Layer 6 of a small transformer language model trained on English Wikipedia (14 layers, counted from 0, width 96).
A neuron's activation on a vector x is SiLU(gate . x) times (in . x), where the dot is the dot product.
The model reads these tokens: " it" " break" "s" " into" " sh" "ar" "p" " sh" "ards" " that" " are" " d" "ang" "erous" " to" " any" "one" " in" " the" " v" "ic" "in" "ity." " This" " is" " particularly" " h"

The vector x that enters this layer's MLP at each token. A number n stands for n times 0.055.
0 " it": -1 38 21 -19 11 5 -6 -21 -8 15 -27 10 -13 10 -11 -43 -13 2 8 6 6 16 -15 30 -7 21 -10 1 -23 -15 1 22 23 25 12 -31 -6 -20 52 -10 -10 -9 4 11 21 42 24 13 -12 -38 13 -1 14 -39 6 -23 23 30 -33 -7 7 -33 5 11 14 11 7 -7 11 -31 3 4 2 0 32 4 -15 34 5 4 -5 -5 -17 31 -29 10 -31 -41 33 -14 24 19 4 42 24 -9
1 " break": -39 21 9 -11 -16 15 11 -30 -3 17 -22 -15 -25 -8 -2 -41 6 17 4 3 -6 12 19 -4 18 -21 -24 -11 -14 9 28 27 23 40 8 -13 -9 -7 59 -14 -49 3 -22 17 -9 29 38 4 11 -4 -4 2 -7 -19 27 -30 5 33 -15 -37 -7 -20 11 -21 -29 -7 -21 14 18 -38 6 9 4 10 43 -35 -7 2 6 -28 8 23 -4 11 6 -4 4 -35 47 19 2 -11 -16 20 23 2
2 "s": -47 12 8 -14 0 -6 -4 -29 -19 -20 -38 -18 -41 -5 22 -60 5 8 -29 -6 11 1 12 -1 21 -33 10 -25 -6 -15 22 17 6 -5 46 4 -32 -20 23 -26 -27 23 -2 10 -5 21 31 2 -21 -26 14 8 2 -3 40 -20 0 22 -3 -55 -17 -31 12 -2 -15 -3 -26 0 10 -22 7 8 -27 24 18 2 -7 33 -14 -8 3 25 -1 17 -36 -8 -4 -17 9 4 -7 -17 -28 51 20 -1
3 " into": -10 20 13 21 -2 -19 -12 20 -1 8 -46 -9 -22 10 10 -45 3 13 -11 -21 2 -11 17 -6 21 -21 -4 4 -4 -7 1 4 -20 9 10 3 -24 -13 24 -17 4 1 -12 16 -11 46 37 -5 3 -10 -10 6 12 -12 35 -30 12 48 -2 -30 24 -16 -7 10 -5 2 9 -6 18 -15 20 -15 3 12 -21 -22 -51 93 3 -5 5 -4 -7 -7 -26 -14 -7 -35 3 14 14 1 -21 2 22 -1
4 " sh": -21 32 20 -6 -11 5 -1 24 4 16 -20 18 -19 -4 0 -73 15 -3 -4 34 34 2 -7 17 22 -26 4 -16 3 26 15 6 -13 -15 -19 -13 -1 -26 56 -24 2 2 -12 -23 3 19 22 25 23 -5 -14 -13 -19 -12 26 -26 3 38 -4 -14 -12 -26 -13 23 -24 -1 -25 4 29 -21 0 -2 7 39 8 -34 17 23 8 -30 8 10 -47 -18 -7 -12 -7 -41 8 -22 -17 -10 -20 18 -2 9
5 "ar": -81 33 2 12 -39 -2 30 31 -40 26 -1 12 -16 7 -1 -54 17 -3 -7 -6 16 26 17 -9 29 39 17 -23 1 -17 23 16 13 2 15 22 -6 27 20 11 -45 46 31 -14 10 23 14 25 7 -18 18 24 -26 0 -13 -3 -11 -28 12 -7 -1 -17 8 14 2 -16 -21 -22 -10 -14 -2 -19 34 4 19 -37 -5 -3 -15 -12 26 35 -5 -3 -3 5 -6 -12 25 12 6 0 -9 39 12 -3
6 "p": -64 4 6 -4 -33 25 3 37 -44 12 -4 34 -34 -14 19 -40 -3 18 -23 -30 45 36 4 5 23 3 -7 -21 3 -20 42 31 26 -21 15 33 29 -20 -2 -2 3 -46 2 -35 -18 17 -2 11 18 -2 7 34 1 3 38 -7 46 11 -2 1 -8 -23 4 40 21 -2 13 -28 22 13 6 -15 -18 30 4 -9 26 -7 -12 -2 13 -9 -3 0 -12 20 8 -27 10 -22 10 -1 -8 23 -2 -12
7 " sh": -38 28 22 -12 -35 20 -9 38 8 0 -4 41 -18 -26 -2 -70 28 2 -6 36 48 -3 -11 20 7 -23 5 -12 -3 10 14 14 3 -14 -15 -11 12 -27 53 -10 6 -1 1 -16 13 12 24 18 25 -6 -3 -8 -30 -24 2 -20 -12 21 -7 -13 -20 2 -15 29 -19 -5 -18 18 21 -12 -3 8 2 52 11 -31 18 27 7 -15 0 6 -34 -17 8 -15 -14 -26 6 -32 -23 -20 -23 16 -10 -13
8 "ards": -75 11 28 1 -4 -22 -19 38 -21 -24 -15 8 -32 -21 1 -50 29 12 -18 -28 -19 24 13 -17 13 -11 13 -15 -20 -46 17 3 1 -3 33 15 -13 2 39 -7 -26 19 -16 -36 23 15 23 -17 -3 -29 -3 -4 -6 -9 22 -18 4 -25 -3 -25 -22 -26 2 8 -4 -5 2 -7 -13 4 3 -8 -8 28 14 -19 -3 55 -34 -2 10 36 -13 9 -26 13 -1 13 24 -3 5 -6 -16 37 -2 0
9 " that": 10 21 19 19 -8 -11 -20 3 -9 -25 -39 8 -34 14 5 -35 4 7 -10 1 18 7 -11 1 25 13 -19 12 -38 -13 24 6 -19 -12 -13 -13 -41 -5 29 -25 8 13 -12 -2 10 42 29 -1 -21 -32 -6 22 27 14 16 -29 19 6 -12 -30 42 -23 -10 -7 -3 -5 2 12 8 -27 22 -20 5 17 0 -2 -21 70 1 -24 18 5 -12 26 -16 13 4 -33 -3 50 15 12 -7 11 4 -17
10 " are": -17 48 19 15 14 5 19 -7 -3 -5 -21 -2 5 6 15 -66 -20 8 2 -14 1 5 0 13 -4 -21 -51 -3 -24 -9 16 7 -3 4 9 -18 -19 12 30 -34 -17 17 -11 20 7 48 16 1 6 4 11 -5 -1 -2 10 7 39 55 -8 -35 41 -3 -1 5 -14 -11 -6 1 7 -14 20 23 -12 18 -27 -47 -13 48 5 -20 0 -3 11 9 -24 -1 9 -47 0 -4 16 -11 -19 18 11 4
11 " d": -38 37 11 -25 -35 -5 16 15 5 19 10 30 -17 -3 26 -66 -2 -1 -4 2 15 -8 14 15 4 -26 -25 9 -6 18 1 28 5 -2 -22 -12 -46 16 18 -28 -7 3 -17 -29 6 -2 27 -22 -13 13 -48 -16 14 8 -11 0 4 44 -7 -15 8 -24 -6 28 -19 -35 -22 -15 19 -36 24 10 -18 0 -10 -20 24 33 -6 -1 8 0 -33 32 4 -11 -8 -56 -6 -12 -14 -5 -25 -5 10 10
12 "ang": -40 10 19 -24 -8 30 46 4 -43 -4 0 40 -22 -43 -38 -21 -22 -32 16 -19 10 22 13 29 -10 19 -12 6 -26 -18 20 36 0 7 -12 -11 -8 -5 -7 6 -6 11 -15 3 -23 9 31 -13 26 -6 2 10 3 7 9 -8 30 35 11 -35 35 38 -5 21 7 -3 18 -11 3 -15 38 6 25 9 21 -26 -24 -16 -30 -17 6 -7 -2 24 8 35 -37 10 15 -24 -3 -5 -29 7 -3 -12
13 "erous": -17 2 2 -32 0 -4 20 32 14 -45 -24 22 -1 10 -2 -46 -7 9 -34 -24 18 11 -8 4 16 -18 4 -8 -16 -24 11 24 -14 41 35 3 -48 -16 20 1 -18 -5 11 -1 2 27 28 3 -29 23 -39 26 -9 -39 -25 -16 2 18 -8 -1 17 -34 -9 -11 5 17 -22 -6 14 3 32 8 0 -3 -18 -19 10 65 1 -10 12 -1 -7 26 -31 1 7 -14 16 -35 -6 -2 -15 16 13 -34
14 " to": -36 33 16 30 11 0 3 30 -39 7 -30 0 -15 9 19 -25 -17 -15 -7 -21 -11 -10 9 1 5 -15 -2 -8 -6 -1 13 -6 -37 2 0 -1 -35 -8 10 -27 -13 -8 -5 7 0 58 29 -8 -11 -8 -3 8 -4 -5 1 -28 18 44 3 -19 46 -13 -12 13 -19 12 -5 5 -6 -19 14 -36 -4 35 -14 -13 -42 67 -5 -20 2 15 -34 -1 -31 -14 -4 -31 36 16 4 12 -8 11 24 -7
15 " any": -3 28 16 0 8 1 22 45 20 3 -38 12 6 -2 22 -48 5 6 -4 26 8 -15 -18 -27 8 -6 -21 -3 -15 -21 23 6 -13 23 -9 0 -27 5 9 -1 -14 4 -17 -14 10 45 16 -20 -50 19 -4 18 6 -17 -5 -43 0 35 4 -24 30 -53 -5 -6 -14 -12 -19 -14 4 -18 12 10 -2 26 -8 -37 6 32 13 -48 9 35 -4 1 -12 -8 5 -44 30 13 4 -1 -10 28 29 12
16 "one": -22 39 34 -8 -7 -10 14 11 -16 -27 -53 38 -13 -20 4 -29 -5 6 -22 6 -2 10 20 2 -1 4 -28 -6 -4 -30 -12 27 -36 -29 -15 -19 -20 -4 6 -4 -16 14 -29 -14 -4 27 24 -12 -21 3 -15 7 15 -4 18 4 57 15 -1 -18 24 -53 36 18 -17 -9 20 -25 26 -9 1 25 10 -8 0 15 0 18 5 -19 30 -13 -26 44 -30 14 -13 0 32 -5 11 -26 -31 17 26 -1
17 " in": -18 10 13 36 8 -9 3 53 11 14 -53 -21 -19 11 7 -26 -7 24 -12 -22 9 -4 17 2 21 -26 -10 16 5 -5 6 6 -13 10 -5 -12 -37 -23 26 -19 -2 3 -6 -1 -10 44 29 -11 -3 -17 -8 8 -7 -9 9 -18 10 50 -6 -36 42 -26 -14 7 17 6 16 -26 4 -20 12 -1 -2 26 -11 -18 -58 64 9 -9 -3 -1 -3 1 -22 12 -25 -40 16 -3 -6 -21 -13 0 41 4
18 " the": -7 10 7 1 -9 -9 4 35 3 -24 -24 5 6 24 21 -36 -13 1 -9 -6 8 6 -4 -4 20 -13 7 0 -8 -11 16 7 -21 7 15 -3 -42 -15 2 -13 -4 -8 -11 -13 -1 39 6 -4 -11 2 2 5 16 -5 5 -34 -13 84 -11 -32 24 -12 14 7 12 8 17 1 25 -19 20 11 21 1 -15 -7 -21 95 -4 -23 3 32 -12 12 -24 -4 -11 -30 22 31 10 15 -20 4 -13 -4
19 " v": -57 21 6 -11 -15 -18 31 26 -29 9 2 53 15 15 -18 -48 -11 12 -1 19 -3 -1 0 15 23 -10 -23 4 -12 36 -47 34 -28 -21 -22 -6 -12 -19 19 -36 -4 14 -9 -8 2 28 30 -37 9 7 -40 -5 33 9 -20 -21 7 20 -18 -17 4 -18 3 9 14 -32 11 -8 19 -6 17 -19 -4 -11 10 24 -7 3 -14 -12 -13 -27 -47 8 -10 -9 -28 -34 46 -25 12 0 7 -2 1 15
20 "ic": -8 -11 18 -8 -37 -7 54 -19 3 6 -5 57 -14 -2 -27 -13 10 11 4 -25 -11 -26 -14 16 -22 17 42 -4 -31 -12 3 8 26 33 -7 -32 -33 -11 -10 -4 12 -6 -4 4 20 14 27 -32 4 20 -33 30 -14 -39 -6 9 12 34 5 -14 46 33 5 7 26 -31 -16 -25 8 0 0 -35 21 6 15 -14 23 -10 -12 -9 -3 49 -2 20 5 1 -29 -19 11 -33 25 35 -12 3 -22 4
21 "in": 15 -5 5 -16 -25 11 5 1 1 -20 14 32 3 -7 -1 -13 -8 -5 -7 -33 15 -26 22 10 -10 -35 11 -4 -36 -55 -2 28 20 33 10 -36 -28 16 -29 -29 2 -40 1 9 -10 22 13 3 -1 19 -34 5 0 -54 -32 16 36 5 -17 -2 27 16 46 -8 13 -31 -18 -28 -2 -3 -15 -13 -10 10 5 35 25 -1 -29 -16 4 24 18 -7 -30 -9 -2 -7 59 -36 -8 7 1 -1 -1 -26
22 "ity.": 3 44 9 18 23 -16 -7 -18 33 -26 -12 18 16 -18 16 -41 -26 22 -5 4 7 8 15 8 7 -52 -15 8 -12 16 18 -12 -32 18 33 -17 -47 -10 6 -16 13 -7 11 -25 0 37 3 -12 9 1 -19 8 10 17 7 -27 14 -15 -7 -49 45 -8 5 18 6 -25 2 0 22 -14 0 -11 -5 28 7 -9 -20 50 2 -18 -4 -19 -16 33 -42 -17 5 -48 5 -16 16 -9 -23 8 3 -26
23 " This": 7 3 15 15 11 9 17 22 -5 -7 -44 19 -3 42 2 -53 -1 13 6 7 20 3 3 -1 -7 6 -27 -11 -10 -34 8 -2 -29 1 -7 -20 -30 -3 23 -35 11 11 -3 -27 14 33 5 9 -13 6 1 0 24 2 7 -39 -10 0 -27 -3 1 -39 21 -5 6 7 3 13 20 -39 9 5 4 24 -12 -6 -8 70 -2 -52 13 -4 -6 27 -9 -3 2 -61 12 13 23 6 -9 6 0 -24
24 " is": -17 51 23 24 20 22 5 13 -2 -14 -25 -26 28 5 15 -72 -35 -5 -12 -14 5 28 18 11 -1 5 -29 4 -11 -18 4 1 -10 10 11 -24 -12 23 33 -40 -9 -6 -9 6 15 37 27 -4 20 -16 8 -14 -11 -7 0 3 34 33 -9 -3 37 1 -1 37 6 -28 1 -10 4 -27 4 16 -20 25 8 -42 -23 23 1 -26 -3 -27 13 10 -24 10 1 -41 11 -2 9 -9 -8 31 -7 0
25 " particularly": -6 44 19 -20 24 -11 24 -17 1 -5 -29 -49 -23 38 56 -60 -29 -9 -41 -31 3 10 28 8 15 -3 -11 -4 -13 -4 11 28 -16 0 15 -15 -3 -44 22 -32 -26 7 -15 14 -6 6 -6 -7 -10 -3 -11 16 5 -13 18 -2 30 18 -3 20 26 -11 -3 -7 -17 -19 -25 -15 8 -15 10 38 12 27 -7 -29 -8 36 -1 15 9 12 -2 14 -9 11 -2 -22 36 -21 14 0 -31 14 22 -24
26 " h": -14 33 -2 -15 -33 -4 13 12 -18 16 -11 19 -12 4 -6 -80 -17 2 -28 26 23 -11 18 8 2 -8 -8 -18 2 12 -16 -4 -27 17 -6 -3 -21 -20 32 -26 -4 2 14 -13 5 -6 5 0 -6 -58 -15 0 -5 3 36 -30 4 29 -37 -12 1 12 3 16 -9 -49 -35 6 3 -27 8 21 12 7 -8 -13 19 18 3 -12 -4 -33 -62 -6 10 -11 -1 -57 -14 -41 2 -10 -1 -8 10 13

Each question shows the input weights of one neuron of the MLP. A number n stands for n times 0.0058.

n111 gate: 2 -33 -1 32 26 37 -20 -13 30 -27 -8 -9 -23 35 -1 -10 -19 -30 23 9 47 -19 27 -3 -3 -54 9 -8 -6 -5 22 1 2 -3 -19 26 -35 12 -12 64 11 -10 -10 -11 -33 18 19 -11 -1 11 -13 -5 30 -3 -28 18 33 -6 6 4 1 19 18 -19 25 26 21 -30 -21 4 -22 25 40 -30 -17 4 -3 5 4 -3 -23 -12 10 5 13 -7 15 31 31 -29 13 2 -4 -1 -3 14
n111 in: 12 25 -49 6 30 -25 -42 -17 -4 -46 16 12 20 4 6 -1 -20 -4 -19 -5 -26 -2 34 9 33 -33 -13 -15 9 12 11 -44 -31 9 -6 18 -20 25 -15 38 2 -3 -8 -16 -38 21 3 14 -43 1 -13 12 36 -35 7 25 6 -32 -9 32 2 -20 3 3 -8 36 10 -12 -40 -24 13 9 2 19 8 -35 3 16 51 31 -5 13 -42 9 56 17 9 25 17 2 34 22 4 6 -3 -28
On which token does it fire most, and how strongly? 13 "erous", at about 1.1

n57 gate: -6 -7 -6 -5 13 -32 14 -38 5 -32 -12 25 15 -9 -15 -15 22 27 -30 -15 1 -7 16 8 2 27 21 -35 7 -3 0 -33 -4 3 14 -19 -39 20 12 13 19 7 21 9 2 23 10 -6 5 26 -2 22 3 38 10 27 -20 -1 -40 4 -7 -37 8 2 9 -9 -8 51 -15 -5 25 26 7 -16 -34 20 -28 -13 23 -2 4 -20 -11 -57 1 6 9 10 12 24 11 -24 -5 -18 1 -20
n57 in: -5 12 -14 -5 0 1 2 -19 -15 -16 9 -4 -2 -30 12 -25 -63 9 -3 -3 10 29 -4 -13 27 7 15 29 -11 -15 -19 -13 -25 40 -9 -38 -24 19 21 15 -5 20 10 37 32 9 6 -18 -2 -28 24 -32 26 6 -7 16 5 -41 -37 10 18 -18 5 32 31 -16 -1 8 25 5 -13 -6 1 -19 18 -14 8 -15 9 11 -28 32 1 30 -18 -20 17 14 20 31 -18 -8 -21 19 -4 -23
It fires most on token 22 "ity."

n65 gate: -18 -3 -20 -18 7 13 12 6 9 33 24 -3 26 -1 46 17 -11 -14 11 38 3 26 -12 10 -7 21 52 -23 12 28 -41 -14 25 25 11 -23 -6 38 8 15 34 8 15 33 -16 3 18 -38 -17 -10 -1 20 -28 -31 14 12 2 30 -3 8 35 43 12 6 -38 -8 2 -30 33 -15 35 -21 11 19 22 -3 -33 5 1 3 -7 25 48 21 11 -53 29 7 9 -13 -13 21 -23 -6 -8 12
n65 in: 11 -22 13 1 -30 -42 34 -3 16 -17 -1 -16 28 47 -1 -41 39 30 12 -32 32 8 -36 17 -25 -10 37 -47 30 5 -4 33 -3 -3 15 -52 10 47 -21 -13 -6 -6 5 7 14 -17 2 -18 21 -12 -7 13 10 24 -21 -16 -12 6 2 34 -10 24 20 7 -7 -2 -9 -12 10 -1 -37 4 10 11 25 39 23 5 1 -21 -6 -24 -15 -3 6 55 -3 13 -28 -29 5 -20 22 -22 6 -2
It fires most on token 20 "ic"

n14 gate: 9 30 -45 5 8 -4 12 -21 -19 -38 -14 -3 -11 -19 34 -11 -2 -10 9 -36 -4 -21 8 -47 -1 18 -21 44 10 -7 3 -6 -8 18 -1 30 -16 32 -44 -24 9 -3 14 -3 -29 29 -48 -6 -13 2 16 10 -32 -39 10 -3 -29 13 21 18 8 44 18 -41 16 -4 45 -23 -29 5 -14 -42 4 -21 7 -16 -18 -14 -3 33 21 5 -5 -19 19 -15 26 -1 33 20 41 6 -30 -29 8 28
n14 in: -22 -13 -2 -7 11 19 30 -15 -40 3 0 5 -14 -32 -24 22 -13 -13 1 -29 28 26 32 -11 8 -1 4 -3 -15 32 17 45 45 -7 -56 12 6 36 -6 -23 11 -29 -12 7 -18 -23 11 -1 -35 -3 8 -18 -5 -18 32 -5 -4 23 12 1 57 9 12 17 -8 -7 53 -8 0 9 -22 -33 32 17 -7 -12 -38 -7 -1 -7 20 -19 -68 28 18 23 -3 35 13 -6 20 -7 -4 7 0 -10
On which two tokens does it fire most, strongest first? 14 " to", 20 "ic"

n225 gate: -21 -36 -7 -38 -14 3 -34 -24 -2 -14 15 -20 -4 -18 -6 -4 13 0 34 46 -6 -3 -15 -24 26 -18 1 0 -29 5 8 -22 -7 -39 25 35 -21 6 -6 -13 -14 17 2 -7 14 12 15 -4 -6 -14 16 48 20 -12 4 -25 48 41 6 39 5 -29 -8 -23 24 -14 6 27 42 -23 0 7 56 -4 29 -30 -25 -10 -14 -10 18 6 72 0 50 -23 -32 44 26 27 3 -18 -27 -11 -12 -17
n225 in: -14 -8 -10 13 -15 -13 33 41 12 -10 -13 2 38 36 2 42 -1 -16 0 20 15 13 12 -23 -50 19 35 -17 18 -5 1 60 7 13 7 -8 13 53 13 -28 15 8 -9 -1 0 -1 -13 -50 18 -6 -22 -15 -15 13 17 -26 -3 -19 -7 3 4 -16 -36 -16 -6 -39 -8 11 -4 -2 6 -31 -42 7 9 -9 -4 4 10 19 13 18 -13 32 -13 27 -16 -26 12 -6 -21 14 -22 -3 14 -15
Its three highest activations, in order, are on tokens 5 "ar", 15 " any", 8 "ards"

n168 gate: 26 35 -9 -5 -16 8 30 -47 41 19 15 -19 -5 -14 14 -21 -17 -35 -7 -9 22 7 16 -6 38 2 -40 16 -9 3 -4 17 19 13 19 6 -17 -12 53 -21 46 13 -5 17 24 18 -28 -10 -12 12 -2 21 24 -11 14 9 22 30 48 22 -18 1 6 0 -6 52 -23 10 0 15 -18 54 -13 -2 -87 -37 21 -20 11 52 -6 -4 11 -25 -13 -2 62 8 2 17 25 -17 -4 28 4 7
n168 in: 12 52 -5 9 28 -19 -6 -23 6 32 23 23 3 -7 3 32 -74 -33 6 -17 -33 10 12 48 10 13 8 -30 -28 26 -46 2 39 -15 -19 21 -1 -40 19 9 -26 10 -24 8 65 -7 -7 -35 -2 -17 48 -8 -6 -9 52 31 26 19 30 8 -13 23 -2 1 18 28 1 -10 23 23 29 48 27 28 -34 -19 8 -16 25 -24 5 -32 -7 -7 15 -16 39 -33 14 9 40 24 1 13 33 -6
Its three highest activations, in order, are on tokens 25 " particularly", 10 " are", 24 " is"

n93 gate: 10 5 0 -20 -13 2 -32 -18 -4 2 -9 -11 -5 32 17 28 -21 -10 -2 15 -9 30 13 -39 -3 -35 -13 3 8 -5 -12 -5 -24 11 -23 -5 -23 27 38 -15 74 -8 5 -2 12 8 11 -4 34 -22 -6 -27 13 4 22 21 -1 -12 -14 4 9 -38 -3 18 7 -22 12 -19 -26 -7 -2 -37 17 -25 -10 4 -15 23 -11 -12 5 4 -3 -12 -45 5 27 -9 6 19 -27 6 9 28 -30 19
n93 in: 23 -18 -7 17 -17 -16 -27 12 3 1 -5 15 13 -13 -18 -27 5 -27 -39 18 -25 21 49 14 -34 13 27 1 0 7 9 -6 32 -43 29 -59 -10 15 -47 5 28 -8 11 27 2 -2 27 -3 -16 17 -10 -2 -21 -16 4 -4 -19 -18 -9 -31 -7 27 -13 24 13 -13 33 0 15 15 9 -1 17 27 8 -20 -17 -11 -6 -34 -16 -4 8 21 47 9 -7 -4 -26 -5 28 -7 -33 1 14 -31
On which two tokens does it fire most, strongest first? 22 "ity.", 24 " is"

n145 gate: 11 13 2 -25 37 -27 -18 0 -2 -8 -4 -29 -8 23 3 28 -29 18 -9 -17 18 -3 -6 16 -7 -1 -6 -10 -32 -40 -1 17 3 -2 -57 -15 12 -4 5 25 -7 -31 -32 13 -24 -22 32 42 -9 -23 17 4 -2 -5 16 -10 16 -46 1 -30 -9 -8 13 -15 -27 -27 -29 -14 -5 33 6 -19 24 1 -22 6 11 -11 -49 -26 24 8 -25 29 1 -1 23 2 -1 -11 -16 22 -20 39 1 50
n145 in: -15 -23 21 37 -10 -9 37 -14 11 2 -7 18 6 -14 43 25 -9 -8 5 -2 -18 -31 -14 -32 15 -11 17 9 4 -41 -8 -33 3 29 -25 -3 -19 -35 17 15 39 -2 3 -15 -10 -20 -15 -1 45 18 -14 -6 29 -24 34 -11 -44 0 -26 -15 13 17 0 29 -5 7 6 -25 13 4 7 -8 -41 -29 -11 19 -4 57 4 0 -16 1 -4 19 -39 -12 -25 -15 11 24 -43 11 -13 -26 -5 2
Its three highest activations, in order, are on tokens 21 "in", 9 " that", 8 "ards"

n35 gate: 11 6 -60 -35 0 1 -14 -8 -28 4 5 14 6 31 10 9 1 -23 8 -3 21 -1 11 -2 9 -4 -15 10 19 -6 -24 -37 4 -21 -28 14 -29 -11 -12 14 38 12 -15 -30 -29 16 -3 -2 -45 11 -11 -12 23 23 -7 34 30 26 8 -22 -11 -14 -11 -7 -19 -29 52 -37 -14 9 -13 -11 2 30 5 -11 -16 -3 -40 6 1 -26 34 2 47 38 0 -39 2 0 4 -1 35 32 39 -34
n35 in: -10 2 15 0 44 -6 24 34 -5 5 -12 7 -5 -26 9 -17 -22 5 22 14 -33 -16 7 -15 5 -6 11 0 34 8 13 -28 -1 -45 55 -5 -23 25 -1 -34 -12 -13 -53 -10 -12 29 -2 32 -13 20 -23 20 0 2 25 1 -34 -18 3 -2 20 -22 6 36 10 2 -12 -1 1 1 8 24 -8 -20 -22 -30 5 -5 23 29 -11 -38 12 2 16 0 -13 18 26 18 4 -1 -15 1 -36 18
On which two tokens does it fire most, strongest first? 16 "one", 11 " d"

n203 gate: 2 4 -13 -1 22 40 21 -38 -13 -22 25 8 30 -15 -4 -7 -22 12 -49 17 27 13 -17 18 11 -11 -6 0 -8 17 26 16 -17 33 12 -6 -17 7 -50 35 -10 -20 -36 -2 6 -13 3 -16 -26 7 -3 -15 6 -33 -21 23 -3 1 -35 5 19 12 -26 30 -33 -14 22 -13 -2 16 20 3 20 -4 -8 -29 -2 -22 18 7 -37 13 34 15 4 -4 15 13 6 0 -19 9 0 11 -7 -14
n203 in: -22 8 -20 17 12 10 -1 17 9 -20 43 14 -8 -32 -23 -22 -35 -1 -4 -33 26 1 18 14 1 -24 17 2 -12 12 26 4 24 11 0 22 36 1 -20 11 10 -54 -2 -15 -38 -18 23 -3 11 19 8 9 3 -15 -34 20 -27 -10 -29 -11 14 26 1 -25 9 -3 -5 6 24 45 14 4 -11 -24 -41 33 15 3 33 7 -42 29 -18 30 -11 -8 -18 16 -16 0 -59 22 -8 -8 17 -5
Its three highest activations, in order, are on tokens 21 "in", 13 "erous", 12 "ang"

n100 gate: 56 -14 4 7 -3 -3 26 -9 -33 19 6 8 -12 -28 -4 2 -4 2 -6 -44 8 2 20 -6 21 -1 28 -5 -42 9 48 4 18 -1 -4 -13 -5 16 23 6 -2 1 9 39 -56 -35 15 -39 -6 0 -15 26 10 30 -35 36 -42 -18 -8 -11 -8 44 10 -5 -19 12 7 31 26 30 9 44 -14 -15 -36 7 28 -3 18 -22 21 50 -29 9 -45 0 17 -31 -5 61 -39 24 -24 -19 2 -4
n100 in: -1 1 26 -34 -10 0 -16 -18 -4 -3 -15 27 10 -6 -16 -44 1 5 -4 16 23 -14 37 -14 -12 4 6 -25 10 -25 7 21 11 44 -3 -19 3 64 -22 19 -13 -17 25 26 -19 0 10 23 -13 57 -23 -14 -27 12 -7 -8 -38 6 -34 6 20 35 24 13 -11 47 1 -45 60 14 -1 26 1 30 13 16 -1 -11 -32 7 -25 17 9 -31 -33 -26 -1 26 -12 31 -8 5 -21 6 -21 -20
It fires most on token 21 "in"

n54 gate: 23 14 -13 -34 -40 1 -23 -42 29 -25 -4 -33 -48 -10 21 -1 36 35 13 -1 -11 -21 33 30 24 -7 -21 1 8 13 -11 24 14 19 19 17 0 4 -27 -39 4 -12 -20 3 1 9 -24 13 -19 31 5 -31 44 4 -15 7 0 10 23 -8 -10 10 -41 -29 -19 7 -1 -23 -15 22 -12 -3 12 -36 -17 14 7 24 -3 54 63 17 12 18 -33 4 14 8 -25 25 -10 5 39 25 14 -12
n54 in: -6 -15 17 -1 -5 8 -14 -17 -23 26 8 12 11 30 -36 -31 33 75 -21 -15 6 14 -9 1 4 -13 28 -26 21 15 -11 -51 7 -21 -37 -4 -23 -7 17 8 8 15 33 27 -26 -6 -33 44 -10 -27 30 -19 43 22 9 14 -24 26 17 15 -36 5 10 0 -10 -8 11 10 8 18 13 21 -3 59 2 6 -39 6 -34 46 -18 -43 7 34 16 0 -25 -30 27 -2 9 17 -16 -9 22 47
It fires most on token 2 "s"

n179 gate: 17 36 13 45 -38 -9 -27 6 29 -11 -14 -9 24 -6 13 -32 -12 12 -10 1 28 -43 -18 10 -7 -4 10 19 -2 3 -17 16 26 -24 -24 -38 -31 11 -19 -15 -50 1 -11 -12 -9 20 -3 2 -20 46 39 -18 -9 19 41 17 15 14 11 26 15 -11 14 -13 -41 26 9 -3 -7 -6 6 -3 3 -22 -17 -36 49 -12 -15 -40 -24 -7 21 -24 -4 4 -15 15 9 -12 14 -6 20 -49 37 13
n179 in: -33 -15 27 -3 -28 -25 -18 -56 46 -15 -1 16 -13 -3 7 -21 -9 -47 12 -29 27 -15 -19 25 8 1 -9 16 -1 1 -48 -30 -3 -3 27 0 8 14 -16 2 -28 -2 -10 -2 -9 10 22 4 10 -5 29 -25 -31 22 6 20 31 -9 14 -1 -7 -19 -13 -6 -23 9 16 -18 -12 -22 -54 19 2 -10 7 -4 -19 38 -33 -18 16 -19 20 22 -9 -7 9 1 43 1 -10 9 18 -2 -8 -13
On which two tokens does it fire most, strongest first? 10 " are", 16 "one"

n167 gate: 14 -25 7 0 28 -16 1 -28 19 15 -16 21 16 48 -10 -37 -18 -14 19 9 -37 26 -21 -14 2 -10 29 38 -33 11 23 11 1 5 34 11 -33 -20 -22 -2 -4 6 -12 1 -4 -25 40 11 14 -10 24 -20 9 4 -33 41 1 8 24 14 2 10 -27 17 -2 47 2 1 -18 1 25 30 -31 -5 33 -11 4 -22 21 -15 9 25 10 -11 0 52 14 -15 30 -45 -2 -1 -14 -3 14 -24
n167 in: -15 22 14 -34 -4 0 -2 18 -21 10 -8 13 -31 27 -26 -19 -8 -2 -4 4 -22 -7 2 -9 14 -11 -14 -29 22 42 -38 2 -19 -28 11 -10 -9 -1 26 17 -3 66 -18 8 -20 8 -2 26 -19 16 21 -35 1 35 7 -21 -7 -15 5 -10 -1 31 -7 13 -3 46 1 10 10 -20 -2 -6 14 30 12 -23 -17 -18 -1 22 -7 -20 -10 18 -48 -6 0 15 -21 -13 11 28 -19 6 24 54
It fires most on token 12 "ang"

n88 gate: -11 -10 -8 45 -3 -8 29 -11 20 -22 -60 -14 -11 6 1 3 -5 1 12 16 1 -13 9 -15 40 1 12 11 -25 -3 -2 11 38 -54 -5 -29 -21 51 -3 16 -11 44 -15 -12 -1 40 -35 27 -42 31 5 1 -12 9 17 16 9 21 -4 -5 7 17 17 13 -11 33 24 2 17 -36 -1 5 -11 9 33 -5 22 -27 -39 -25 -10 -33 -18 -30 27 -30 -20 20 -6 2 -17 -23 -6 -19 12 -15
n88 in: -6 -15 30 57 12 12 6 8 -2 -7 -1 -10 -40 -16 -41 -6 17 3 4 7 -7 -5 27 10 45 26 -15 3 -10 -4 21 -7 -27 -6 31 -35 6 -1 -9 30 -21 -15 -8 6 -6 20 -38 18 -51 -18 12 6 4 -18 -2 11 -25 -8 -19 30 44 -36 4 -10 -19 26 14 24 15 26 19 5 1 2 -11 7 37 -5 4 -5 -3 -32 14 -8 -19 -21 -18 -1 35 8 2 9 -5 -10 -9 -6
It fires most on token 16 "one"